Layer 4 of a small transformer language model trained on English Wikipedia (22 layers, counted from 0, width 128). Numbers have three digits each and are written without spaces.
Take only the direct path to the model's output, skipping the later layers: a vector added to the residual stream pushes a token's score in proportion to its dot product with that token's output vector.

Output vectors of the tokens that the questions are about. A number n stands for (n - 500) times 0.0055.
"on)": 597562608406379509225496649704532532555373517465507299490619552557213400426515516511686630443563696461494411423331456457413494701533485459286637500549488388575408488510631595381645436525583528676366364456506487430682551468580647576526523579630538492412543542521608505459555396383578447568589467457474401610449350385545707464566569472470480437445256504502513315368576532629507375577415
" Italy.": 468675298567521576289397607593520489549491487270550368509531485446314401543487436678652482435391769424536473478444590680584526567450492502465588500390481371489569432461575514396562506587656411700550565384537459435487522456549511567513557486486568452483443584669496574582479409423498409688524407529597502369463406481608562477408585452556531377478413469578397385386586504365557365555634
"\":": 456580421557537451433424438396369429624690487388571422377547276512439401397459486347685870405596420618543507374364584501416404590584486518505598395386503502447502416568544559437677603525589486662642469349592604460480472333481486552515556545614542461538526469363528573561519643469555422656549404376555545438446438376486709421360567500727672484478574447497350466279497491559548531460513
"k.": 481546500497524543300358579576473421600623499451525541487401611561318582486599523552603604395477708277499391538360555607470471589540424524603576548379499423599466456550351493412479528591419490681555510458658591494525699358488501536494607508599469429509375551622463616413555596509582346576462482512597268439509515500512533392528619557481383507610236476348435409540528441263456371534632
"\")": 682615454567537432226504488552517413440591596374551282497597394701285373473600428436694911460632537533619357197349414470446479631477678440479686364381499353423285336673630500428776567586586467612534365409453554478649412452442596555644500450711696442462591367531551539458544460551788442568575307261491416560514369432455708520475537375606643546427367366510387381186674633625504362603431
"in.": 502521449526564569305471776567502484543448529370549468357294488530437474440420573586627532459478695424447454571348498575418497522658430461650546533329498478450658514697484546479471449576575435582454599443539585545502645455565458510488520431539401449526521609538529583435362446455531401575470428568485356560458485479572568460514545351487482379528444529439562585399613488356519403532534
" instr": 415696164441619348047202703709447338741609541134526364447367203517202351473343830566847938393342935287607469244166521759605567769448457360387679480484467256469516207617708319387532638479842283802572255297690641244951600380604739665603760573700485531339498480728691630666580614274601555769764169355838364320270327283654745239333458484755322268672353440470353308168393611551498331888690
"),": 637586527499403503343593564642505494566377638366507442489500603634464394437537494416630539485672618574550385454488472458473563569449633419483599386521511243500375403613500490469522470596562496588571388282469517503591542553587509585486484531647593393480619540606586482340496459468679545445446452390392603601567413327428534518552527405351523575364303545501404586365616503555397405510450
"\",": 659525390597496560325533509385489339429484560370519456416518468636425390441553533534661761496672564534708523284444464539367633505510613430634597376435502402418389459653576464486690554649549514686636502334518621499484369439415427655552508489720593420408581401486546478488431508478678312496428421384523474440576499402429620475447506348558617505491493469367349505192594476629563524487458
"cu": 533543442581382439296295694634412495625543393365598423470399496475421493598638408500665555548345806333510558541356554548555275653521387485495480554653503485519455476465528565485593538557554516575522534430418612570669587412495569522495466572479382448486487415480419556455548643489548474453562539460457494447591427502500662373433580575446525324563465496463406325411573454437300570509714
" this,": 435451485559583366453442579537573506634544559431531389506321391486442319509419693581604743476641615496615419381486592585493602592361404372277583409667494369456376325558523337276454487469658530546585527464601478424506516378496543621518590443644450419522733514499504519614436625393587550608562448608648572477346339514532599403459472517584352443586304567397392464460449473525524526574583
" them.": 406606402609486493428557613598577466650531516328588534472460561452290478408555632534631625337420578408616366473457430525545687588496420410456643591397491321509589469499423438367607425643634522437538609334642535467554617409443447596452628432424523337449496528614436546622381579434422444573660403499643481625465390441531698388600515410385521487573468527516428390389489558236530440519580
" history==": 581592210621506607316477638495454382624464364387549498431566470519282372564558645422600492431396723613440362442391621786605342504518536451433612432583488466468477440426497347436466460482551486530495517518558662421734522486518455420523610518616572403545552594670744456535646521372444554488630310335565576581381504365599581521475431488417545410548498620561367365295383752442395433565465
" published": 597471475488559511359303578450501422584449415483535393455468514491564470414448469452606540472464663588492539546508517490549566479452566445461534444445506403498513494547669492577456624524525489613634391398402452362628502371546491552595521516552457563457445448652505429613475548393502456511513397445537500476598553359513548502595501534598415452534284438491475513478491568564464552588538
" death,": 514703343513576385341396542437495569582514485408468391316366481642461511484466677536611524496620816537650503295515633672387425565490424520395579420483509358532494449484638436348422581432644462665684501473648530403574534424497628663386613373611469452455375618596473418495560536267540487730561405634642489578459370416456539347516496567548453419577342547440364401397363538499480469616444
"i.": 512714525513527551294479649611520485560427536347540495455396602596407489530466618564612550407479679534470477619358488551422562586703428535582635546444500475438566500548419565496452402572566510599608541486520536514524587540440497502426544450556524388502379500566448579395404412481470351541449471498468340513478466469564477338486584461492425399576410441443452452469523453392602433402677
"though": 356496363522422508285379665582580351565529589435492491443334410431379499526557517522705763336509573444417286293357518553524540594536557516443494503608490392540507499486644365422684494484611565526582482355611400435575515480591531485432596572578428611473501538650528501522539622387486435692539390365638421489546382482546291553555556555549590538505435547468392522392442509424551413658620
" today": 445544387515648536345522599555522564415509405350447480512468452533435351415551502482617613400486547553438464403518592509571513533515436433437679480564496490502502375586531515417510477502667532451504608383465537486712474556523412507563627502536494361448515537593491473646471623492441524474489444398540404514411584425560516563420309478605462648410337483478438580388559495483591474569631
"==Career==": 577470353641558467216392507538487414574574466276572471654504494509293470504571631328568500458391699412570282510356554620610621622539571513512408396631501537535557479428474339406524496514635490637595470357489616520646413461515420647530646611422461587437531693540488624628470571325496539463608371465462447637359526323520452401372646536544455355601447627464462492349438639466388528569436
"|---": 392715124439631329023147710730461314783649550091548366425368175508135323464325870566929935406330954269596465196117527799621561803460442364340693472487471240492517163634763274368577657465900294832563227265709660221974627342620769706608755580720479560326497492758706628688573631277616529809797124332865329278271307256681744188307443502793292247674348423513348285165397610556497306886750
" novel": 589567484450574472440353520458544414500453425388560439516482459539522539489453610355507520466494705533497469438471482443551465514518473540325536465461502340619512428559609465455604579545580464611585504474420578449523472522532572590524618595567502592499443516561524539500492553408529444513526436453604523472467539219547618534487444585565437441537326402490524470533495495449442440529492
"iner": 579630465495588380284473671494503424494374429555499404427487350572487583480416542507603635576356738422394562564420527526545473668511470527629478614436513453452533434457679547362485594489685538587493441475537409537490492580475496522489499386555488496609394368456646640474455547456609509498478506511438336553430356408557486468408357543654572435441434394494545512463617472439534486634442
"10.": 486633373582587559271327589486515448643517444364449492420555490439465623447411574487716431435500669391445391503336528682588524484578573320578519487468508500478530524465512581523571503656563364509654697457673578537478394426423440494472667501446486549257438607628407551498433669432453612673597431417536360373538550523613567416534565527525487451405503451515386403344435355389565438590576
" Died:": 489531432461400503372263431641617509580624503351400459475409439438422646349473629497801546436490595512696414301354684632515375555454542414595627401470492527399514361711444419527442682521533511796656253391434612378740535480540563489427604479519480363458333574527437561570412455265556512610559402541462544374458528489426736532512503689620484482666356509642542506425233636477385364581496
"chi": 558633507505480454448540478464407548487551443419545410483457493615446533573378551541567570468323641433478453382338586477557431599444421553360585509493504503491420539452585539437435648613603490625624449463586586551533659538391521474540496484510514576445470499542493519438550713414505456478528487471428470483446367479624540371557511374632372445519436427557452417470647394420441508596620
" No.:": 290548368513554537372284409605514363506447486512574396555465525528453578412393557386727324465626601591429509480252522629539310531530422590650575441514497540581516512424638237337528730549707344624538458286597606440515487328574499735689665531647515522436373552476623436707557441338668469475660355478593533394456571293485629299475479481573410526453363490495645465424299709485563500584503
" Assumed": 428711513484396421424243471663647582541650468373492317606339307526563371290318556315657563399558551483567533473271636623515565536499520358531648353416488344602376475394601510429386752503678363764479382503545495332769556569417612571534647401591527390636481580597381489386506571395617398605610372451492527423396567478553553481615539492719415400671417465389457549460433620430435422645631
" than": 322653483513441534379441590656563492507438487519523550429529475519457379401608616526616742319523428644491471484441669590288644490534514469491646282514506534542477442481590397585554477552660553497540377336522483469644482418512679570613391497584442512575621651560465371442347468510565405596561358496507492368356355530499405551415367654442526399477395513572533603325429483486560541338648
" Press,": 685556487543539485138427436489420525507501621254511372491393460656437444385304654498659478350374501562559428443375661531581434566456529469504571388427498473474575409361670480533546461568547414681660456315586557312634457507554677642540591452648494509509643542679559509530524524317631585720463420516605380530460567289495727484492598530605491395517298384377410482402419572369403484601619

Output weights of attention head 1. The head adds the sum of these rows, row i times number i of z. A number n stands for (n - 500) times 0.00045.
o0: 858591405456515635456577599365338561239404693450408579393289538711439680361445614526337487516452461492693378330486412592360525423372565499405394385415594510403473748306501470581545530509531541212474576311589261461428523427495752654413333498394543446420482440534327491541679507540617364676522682717507478530553363471486637551413434444805664551339485266355620564549632419471654405367489
o1: 414581482444639438441433588522602438692510510314577500597372710624456540522455628588573505416551488447464496577565452370498547510498529501507610512528565548510448586543391425543308561443472496697355657462629446365638611444533531450512543497522398335520526565599598430462569456340402619399391441471511542637544596498445525454519474474399225401493462618404624439521492371414348423421496
o2: 546394415550374394629558416448293535523590445757510502399631440443605410354551570241412304580374297604552420294510787506717296722591435303141316487465377567520473341528702406327780462322526413466715485420352364650360473536502466504632554450662594527362314617227525745510500691466614562561504578399754516356434539547468616650417656731644532498506450608795414725345302517653676696593503
o3: 447483335655575494494501577585393354430558502736453518454649438392468516403658518378412432571534500408372495501354498556763504859607432347462379605513023562437473377421705541467703479588584462367558551474542525610535537574370397399607507650368425465421433543582656686460412567386479412548789608366602232375535364621644428554531501567431571465348579514672283562387523431333633508383501
o4: 628340619369596493656390466248482409269492614562491429494375610514617438384499555380511272688484514551810650296570539368648394783319444343408189475472756520399289439409519640423580689525711487647560367389455365627593322554478580495437470387617466553376395514384365734480438670049772413453434668607458502489693448380393632641637744463620523499574331447304673539367680461861355607518510
o5: 243336828511731581694460621545766430653465469542585529606684617434643563573457454570375475539581505458339587428433336369352699284466241555610532638448365344638603674528424535605225364686396381548562436598428805441542544412579278431592481599436474660665471432730511510397570410597374505486603565370425513358381434484528494339509497339199467272466634531464491358666543513457450479538432
o6: 489470271461225288533334309404462578924740267498569548477589437216664433643607598410635456418601443800485552548472383727378400359428514627596346305466657639431510298646458437502220624294631556472686526705528693488607671453488286570366439500696695419362689588756577611515541387441228662342435304259525709689340632705293367336493561603333322554656613424470454423555135569693295676690399
o7: 598509331629306356477368330616451435648761378501440523448567264303491591531526604431577534550545521608536471571495593594569307524364484464571309451601486561608547089634690515461720581302542490493601504564455515568524415622430509468551474549650502555314525533482613500566394456376442520358382225250556452618420560639580401479469441596504425514593509669553343635524310684497417642620464
o8: 511460513645369413496473441468470611606678534570400387529565623488519561577420557468365482550286457405684465322398404365213314702151449715384288515415586454613615607185762606678628473434605656292297387506356490702567376584601567682479426397431448651428433397618354523503440389514578299465487706618223497372471266571646562501503634391615776654563362493359639652710691710835342702476303
o9: 498418481515680378534420416526676590755620466484466418767585515562782591600338411585498638386494493387320559461433551449355552433578498547548563496495410628418582643500320541582178448481506488446423632690576551618526609596578358490514583613342439409529602448564559637426536478551372470398550468555483503632395566633353631319456489453282236452495661438411314402461592376478313513461308
o10: 693674421465399571483536420281365711399588527520421418670657468614494493613457509546591580283418308624578404553513398541504419436535650516574634350461616594429519602407344622591450651396348642227390527558561354542487403576400429537570229508433461432575611298461474510382633593570441416377412516649431435644586488566526563537427513478361449645424575279580396478519818530536408557582373
o11: 503401324603304448545568356365475665693517305591659463384502345326551358485451404326537431527512345628557564390628757662550310434788430306303400410513665533563376222598567391320552419198621489510688702427387615576383581446641481522566645448807701438508410689299577421460500539494481576323424353400733624534387683590454515512364477664566504513588461609795466459376277518667729674593499
o12: 423555525593457389270337483559472579582534407417591359578436428391440407525543378415559364665494558468514450592599806440556407681640599461503513522611596509590489396550373683326479239478461269859462527591391593615599457526595523451571781416517445410514390650413493513502382522311601485417478393424535577518551760440559486594584509439405478489648355756622432522308369466418378487526531
o13: 424322540529591385642301420581547537745611614737437528508644575356688324456462449402434480673468339460449606280372550572407474636469417526467360493448223556408495423557557396524333628450664720405504410416460507495572680594591359687440418427386435672361479566557603650599481548476524625579604630460471590271377376691588453375396705716444444424579693513619476478473328532819426667406420
o14: 335608462515341669587599355493460468500698433682486582600646347436276393588579466494575641399546190423487487459525391563313507408381581624575591399401528504556453420464527319616472413504401556287497473560549479347330511523467458620523426553375708678484703392680525455517446490787318727682586408544435573376299206616629327413420510527492674518569748531640386588480419721470464529574384
o15: 448544268655540477444433337571598389642537482509635408599457366512560489438395355394625517585517338350552540477597757480475352651553520457590399396664528501645376316525500487368471503265546519594330703487488443637497538650521605465562543489597467441504379734301596497472489632338549547429531339533558518472461579392521493508405515670586564480673550736618325571403255504738552487454385
o16: 503746353631618735527616746651526662357300639525571558558669464615291654374486431686459554465522462392437324640580394558561630405756526424517705499420283501684660402394469442771623504550408598132442614511674385451427562362409452398566291491440470473564529447668423454440300431767479550810509424566638327479455338597634390557553264301232548474299701429569314437476662400283698410368593
o17: 330442511508763439549357628630597319799412640524451486586462726548322353409526583540430482446522454204520517497362514380347710697417507480497479658521245608399414501379539401550420570506679662672346536263612424405633516647452481521479516515350228509441578710612625586584469580283421618513537558520403467362455426549429538516558680629474308311588565741425506518563405394593331454460529
o18: 715432538484603596688489523445418385274499560448450427445567514536607522314467627564615627471459473526869560533715463408491424262301474483538473361494863411386249534533295436511452626495512404549567504477613413526390329600326603531491472561621614490462538457341559508470624674443458570484264321671506559691448533426254613479525496500671353532668499543352714512427554389364361594478624
o19: 469427548420492411703589483486629329295489390523473494281573501385659487493624367482525500483553461532440472537517459444786438553584463471553579453564471551473308566536583309438368548680546392508548504653420514551437493432440506355482644648587513471456534572462575536494405525927486453554486389589447719587393446403368493570610309514600465706320343335434579341442469284400603516554590
o20: 539413602354468300461265296389603363750594414412423528557427497394691534630520671502563618491550456633549619463467613402397454382290435613581434421561706509395357546685432670368219467422435456733548489539414654346549435643483465524428599519562445510455595477493592500564646458387468629303340339398397733754405755475269628369451623670546335380693382560387625530445332555478156527679451
o21: 390326688684640449558366639707787523341448467426559488509527512425630451539368230530423457681556606256439544558544411526568512530560451593608481665497417418677534522429428406524445445631545415613414466661347683643574673353719542502477678515448396516529441587569509467417318375582558486453652530491428568328417450519660315435649333425310501505509509682491464256593378448517616399342451
o22: 525424392674583494497418407642555433633736467548538463592587450424395488471508518480492516524468479296548474516375439540310433491365451611615406502452434526436462467463510467612393459505626443535430623546545521567623576658578580508505576585353500551435562503669587513492518526365415592351628435441471438422368430641601429394455577507541487363687660617384448551500384484454428531284341
o23: 446555504498588580587477452572640541526488434590618509262436389505473486257563387457506646602652329346580545390533721506309493583463455412482441460518421505600281414484567372408301244509655394553494704549609607498431492573481497355545606538572461658573436618393607483465380692394534627637500318579496563478378505410539513517523511520323469543578607611521422527456419392663406523574641
o24: 302511231530353341536483431457450471851705487750358722504613521383459514633483691604508609393630364651401458427331355636340497488202550577437361360450395526493510597424661271802611558417460641306559417450601469201487518334600510644396335568554567513355597394689657478557656382573348560624555611371448697459451415486520370332447635539599748528523448475549575525597193567765483546690416
o25: 319837441483404596289628544429405722534432382405521551740486501493424423631456526452555520438459555624459581603618372475497433339461607344524534394449719531540555351565354698500504504346305536473457530597457504504521535386550492610499482429638703376471430471517492331440707382406466557560408452532450610688604609423579487475516568352357462584565479524625417470482463555630325483680508
o26: 488277766411579521635371544478559530373473484482578469508488527346721408440523440390510307648397618520382556507536558387655696466777394456540499693439384551378536452734348716288301416609556254645636473577472667638596650611590396425479737500299446504547490523462481658436394497410574422445532524485644398502513618668431658470525526552323251331430624442480423425351663416147458515385492
o27: 589435281499239615560505334407378478715664546749434696407455467390402510519623738501321603471438309529527394106366393561306557475447480507316358351319448597599444556413824330661605378310646615266604583330592514304397497531449492652373477541456676613436516481714534555608511452690495609769498578422538504419245257641476545437422750591733689432497624510508645702511442641656504588591361
o28: 628670530255479751451655337288601419339281433327544404601420376732524718544432484622603751327523435512604507576595622341242544267486522539536653322592849394573387627483384633514348467477319567380338639455551517359316284585395570385504353410590608459676526493354371315503672529641514456484377407776429462752547606228309732505330423443548459555509397321433516545481692547542330382599527
o29: 697482622388472618634649452348639513130371452381421525448365409562576677553562504648507673385536509468489474497478373438636653350582477568518658475499707462560379682475467485449421490606465384425557591572600498355388380442385534317531560718453381506707600424510391376400544541826485387490451454658452478728465378348314591517543277365489561550385504341432521467519812433296483405616445
o30: 309535662534839417451507632546683434498442510321501409628471704658659559569394372516574409546540621447450591622496346389445500581289471489759593485679480537429546720508275574497251658579444404721327503633361537677714559450549641469448459437552419409596381594482595469393704391228493335270503617498331648541726723328512509434559470412460316613464398509285572366645434344721415422466508
o31: 433617491403213486336648590364474631408534362405510481641239476385455507700594534378495290423353700556416340617467367477677622596545595425404489600391754615446559655391372703435669428535418332636536499603496447588555564354523511526468662549550498298457484514546406499419577508522500427518624616547470594613605620530546502600692508318489612472438415407520449429459593553282510468578356

Each question shows a token from some text and the vector z that the head gathered there. A number n stands for (n - 500) times 0.002.

"C": 502515531517471486532492419472437538489525510523478523459466527455516492565485495570494487461486
Pushed up most: "|---"

" G": 383510547600507471504562438433490512624473494588497450450543483517542553427484514402432481534523
Which of these tokens does it push down most? "\","

" Un": 487525542501654464466476537435441524610432449572351512511517555519510502494499463508520510552584
Which two tokens does it push up most, strongest first? " Died:", " Assumed"

" D": 463504467497574504466481505491471514617407462570395465480504548531496538464504477454577540563554
Pushed up most: " Assumed"

" long": 582494454572430585275350403510568464447497560519779538398423318495456571487506514570566580454510
Pushed up most: " them."

"ence": 478495421564552500455461399536459372540474494453510480484512469539559477435497590386462505562568
Which of these tokens does it push down most? "\":"

"one,": 484421645732485359309623512358538606599405433639613293422686294600444587269458481369407564559544
Pushed up most: " today"

" Se": 499553577523672455284450470413372612656286293603366460499566477602452488379468462370507619610656
Pushed up most: " novel"

"omet": 443499480507549506494508513482473521627409470579394458457502550529493534494508460473565532555553
Which two tokens does it push up most, strongest first? " Assumed", " Died:"

" them.": 532462602515551406548559400513563581439529466553523448470502504469470523542471433496544521507434
Pushed up most: "\":"

" Walk": 437519492539528475487507512470425528641491509604397545447501552537565548492474503518470466537533
Pushed up most: "|---"

",": 507518515591580485499470380490483569536484516565546476474543450507515512496529516503481546494573
Pushed up most: "10."

" to": 512552505477550516461463474493509528489472424540483474464503508519456476523525459411526516625503
Pushed up most: "),"

"rup": 459582459496532471607501311530494541547443527578501465469534555437500497535544486507589577499555
Which of these tokens does it push down most? "iner"

" journalist": 497521538483504539470519515475498522487449449528521457450491511489444479551530437462540514577485
Pushed up most: "),"

"ising": 628499489588517450380416420507511475405472519446669471434506310485500462424506555499482520478566
Which of these tokens does it push down most? " Died:"

" of": 562560467513506430453450322534555516477459464516608558568515510410490561469480524481565600495497
Which of these tokens does it push down most? " No.:"

" The": 509574565491705434276442469428362617675285235619293484509538541584440482362481473345547609642647
Pushed up most: " novel"

"ction,": 502474503670475441432505369521488505487463494536601514460605410523530474464440542492436588508527
Which two tokens does it push up most, strongest first? "10.", " them."

" Young": 412527488563567529467459468483474465578495499537456524472520513527547540463498511442462496566522
Pushed up most: "cu"

"ance.": 499487658552528239647633475427507667521579553663416526487500492476562532640497341557412364534447
Which two tokens does it push up most, strongest first? "|---", " instr"

" published": 505483554665567446314448520472493368520434453438501489352619337495451450410452548423390542598580
Pushed up most: "iner"

" 1998": 512552510477559522457462473493506526491477421543476483469501514515457477524519459411524514628495
Pushed up most: "),"

"\n": 461560585475583423581603437445504586548406429621443458488517599417457467587503366523575561557512
Pushed up most: " Died:"

" Kurt": 604606447594672451235391390690447541637396256638441564330458538534497537120569751311582607671642
Pushed up most: "in."

" and": 470518419460435542439439528492488515407414454465615422411539415546432352477552471370549542603540
Which two tokens does it push up most, strongest first? "i.", "in."

"ing": 578539543555479441255417365433519571493253442553642279539605276524456479375465443330541652582589
Which of these tokens does it push down most? "|---"

" been": 531520542494519498484507507472493493514460512517528458477488470469483516521532462533512489512511
Pushed up most: "\")"

" An": 499556474514623484409446483499425529603446478586390578509495550526550524461495510520523534550580
Pushed up most: " Assumed"

" or": 578516492544463474275421332451544545459308470515674309538594307505442525347474499379577680530530
Which of these tokens does it push down most? "|---"

" Ge": 395507559599555491453519476436483519626491507587460480458537492538540577430478507427443482544521
Pushed up most: "|---"

"es": 424509541586536484460510462443484507602494510569475476463545482536536568430477512440450495545512
Pushed up most: "|---"

" Bes": 543466590520547411541544409520578550437524472538533450467490501458466513552477431505549526507448
Pushed up most: "\":"

" st": 529574503500556398458474332533558570540465476596532589570491564402504609484475472499598579510473
Pushed up most: " Press,"

" has": 536513514495542493503497496490503467500468505497512448467501480464484501517524487507518500526519
Pushed up most: "\")"

" history": 536521512511532501475493501476507455504460510478546459468496465458475504507534486506508496519518
Pushed up most: "\")"

" Cre": 593531505479722448387445588438475466540340346516340484560511554490468442458479448474576600588616
Pushed up most: " Press,"

"ian": 450537523506567500495491502472472555629434490574392469454515547521515522517521470472516507561572
Which of these tokens does it push down most? " than"

".": 603551552340762380574526407428558680527323379663352353702621664500424594460516326397693723660532
Pushed up most: "\","

" Sim": 470525537514522490472500478483409565638423432577392475443496540542524525454492515472497508535573
Which of these tokens does it push down most? " than"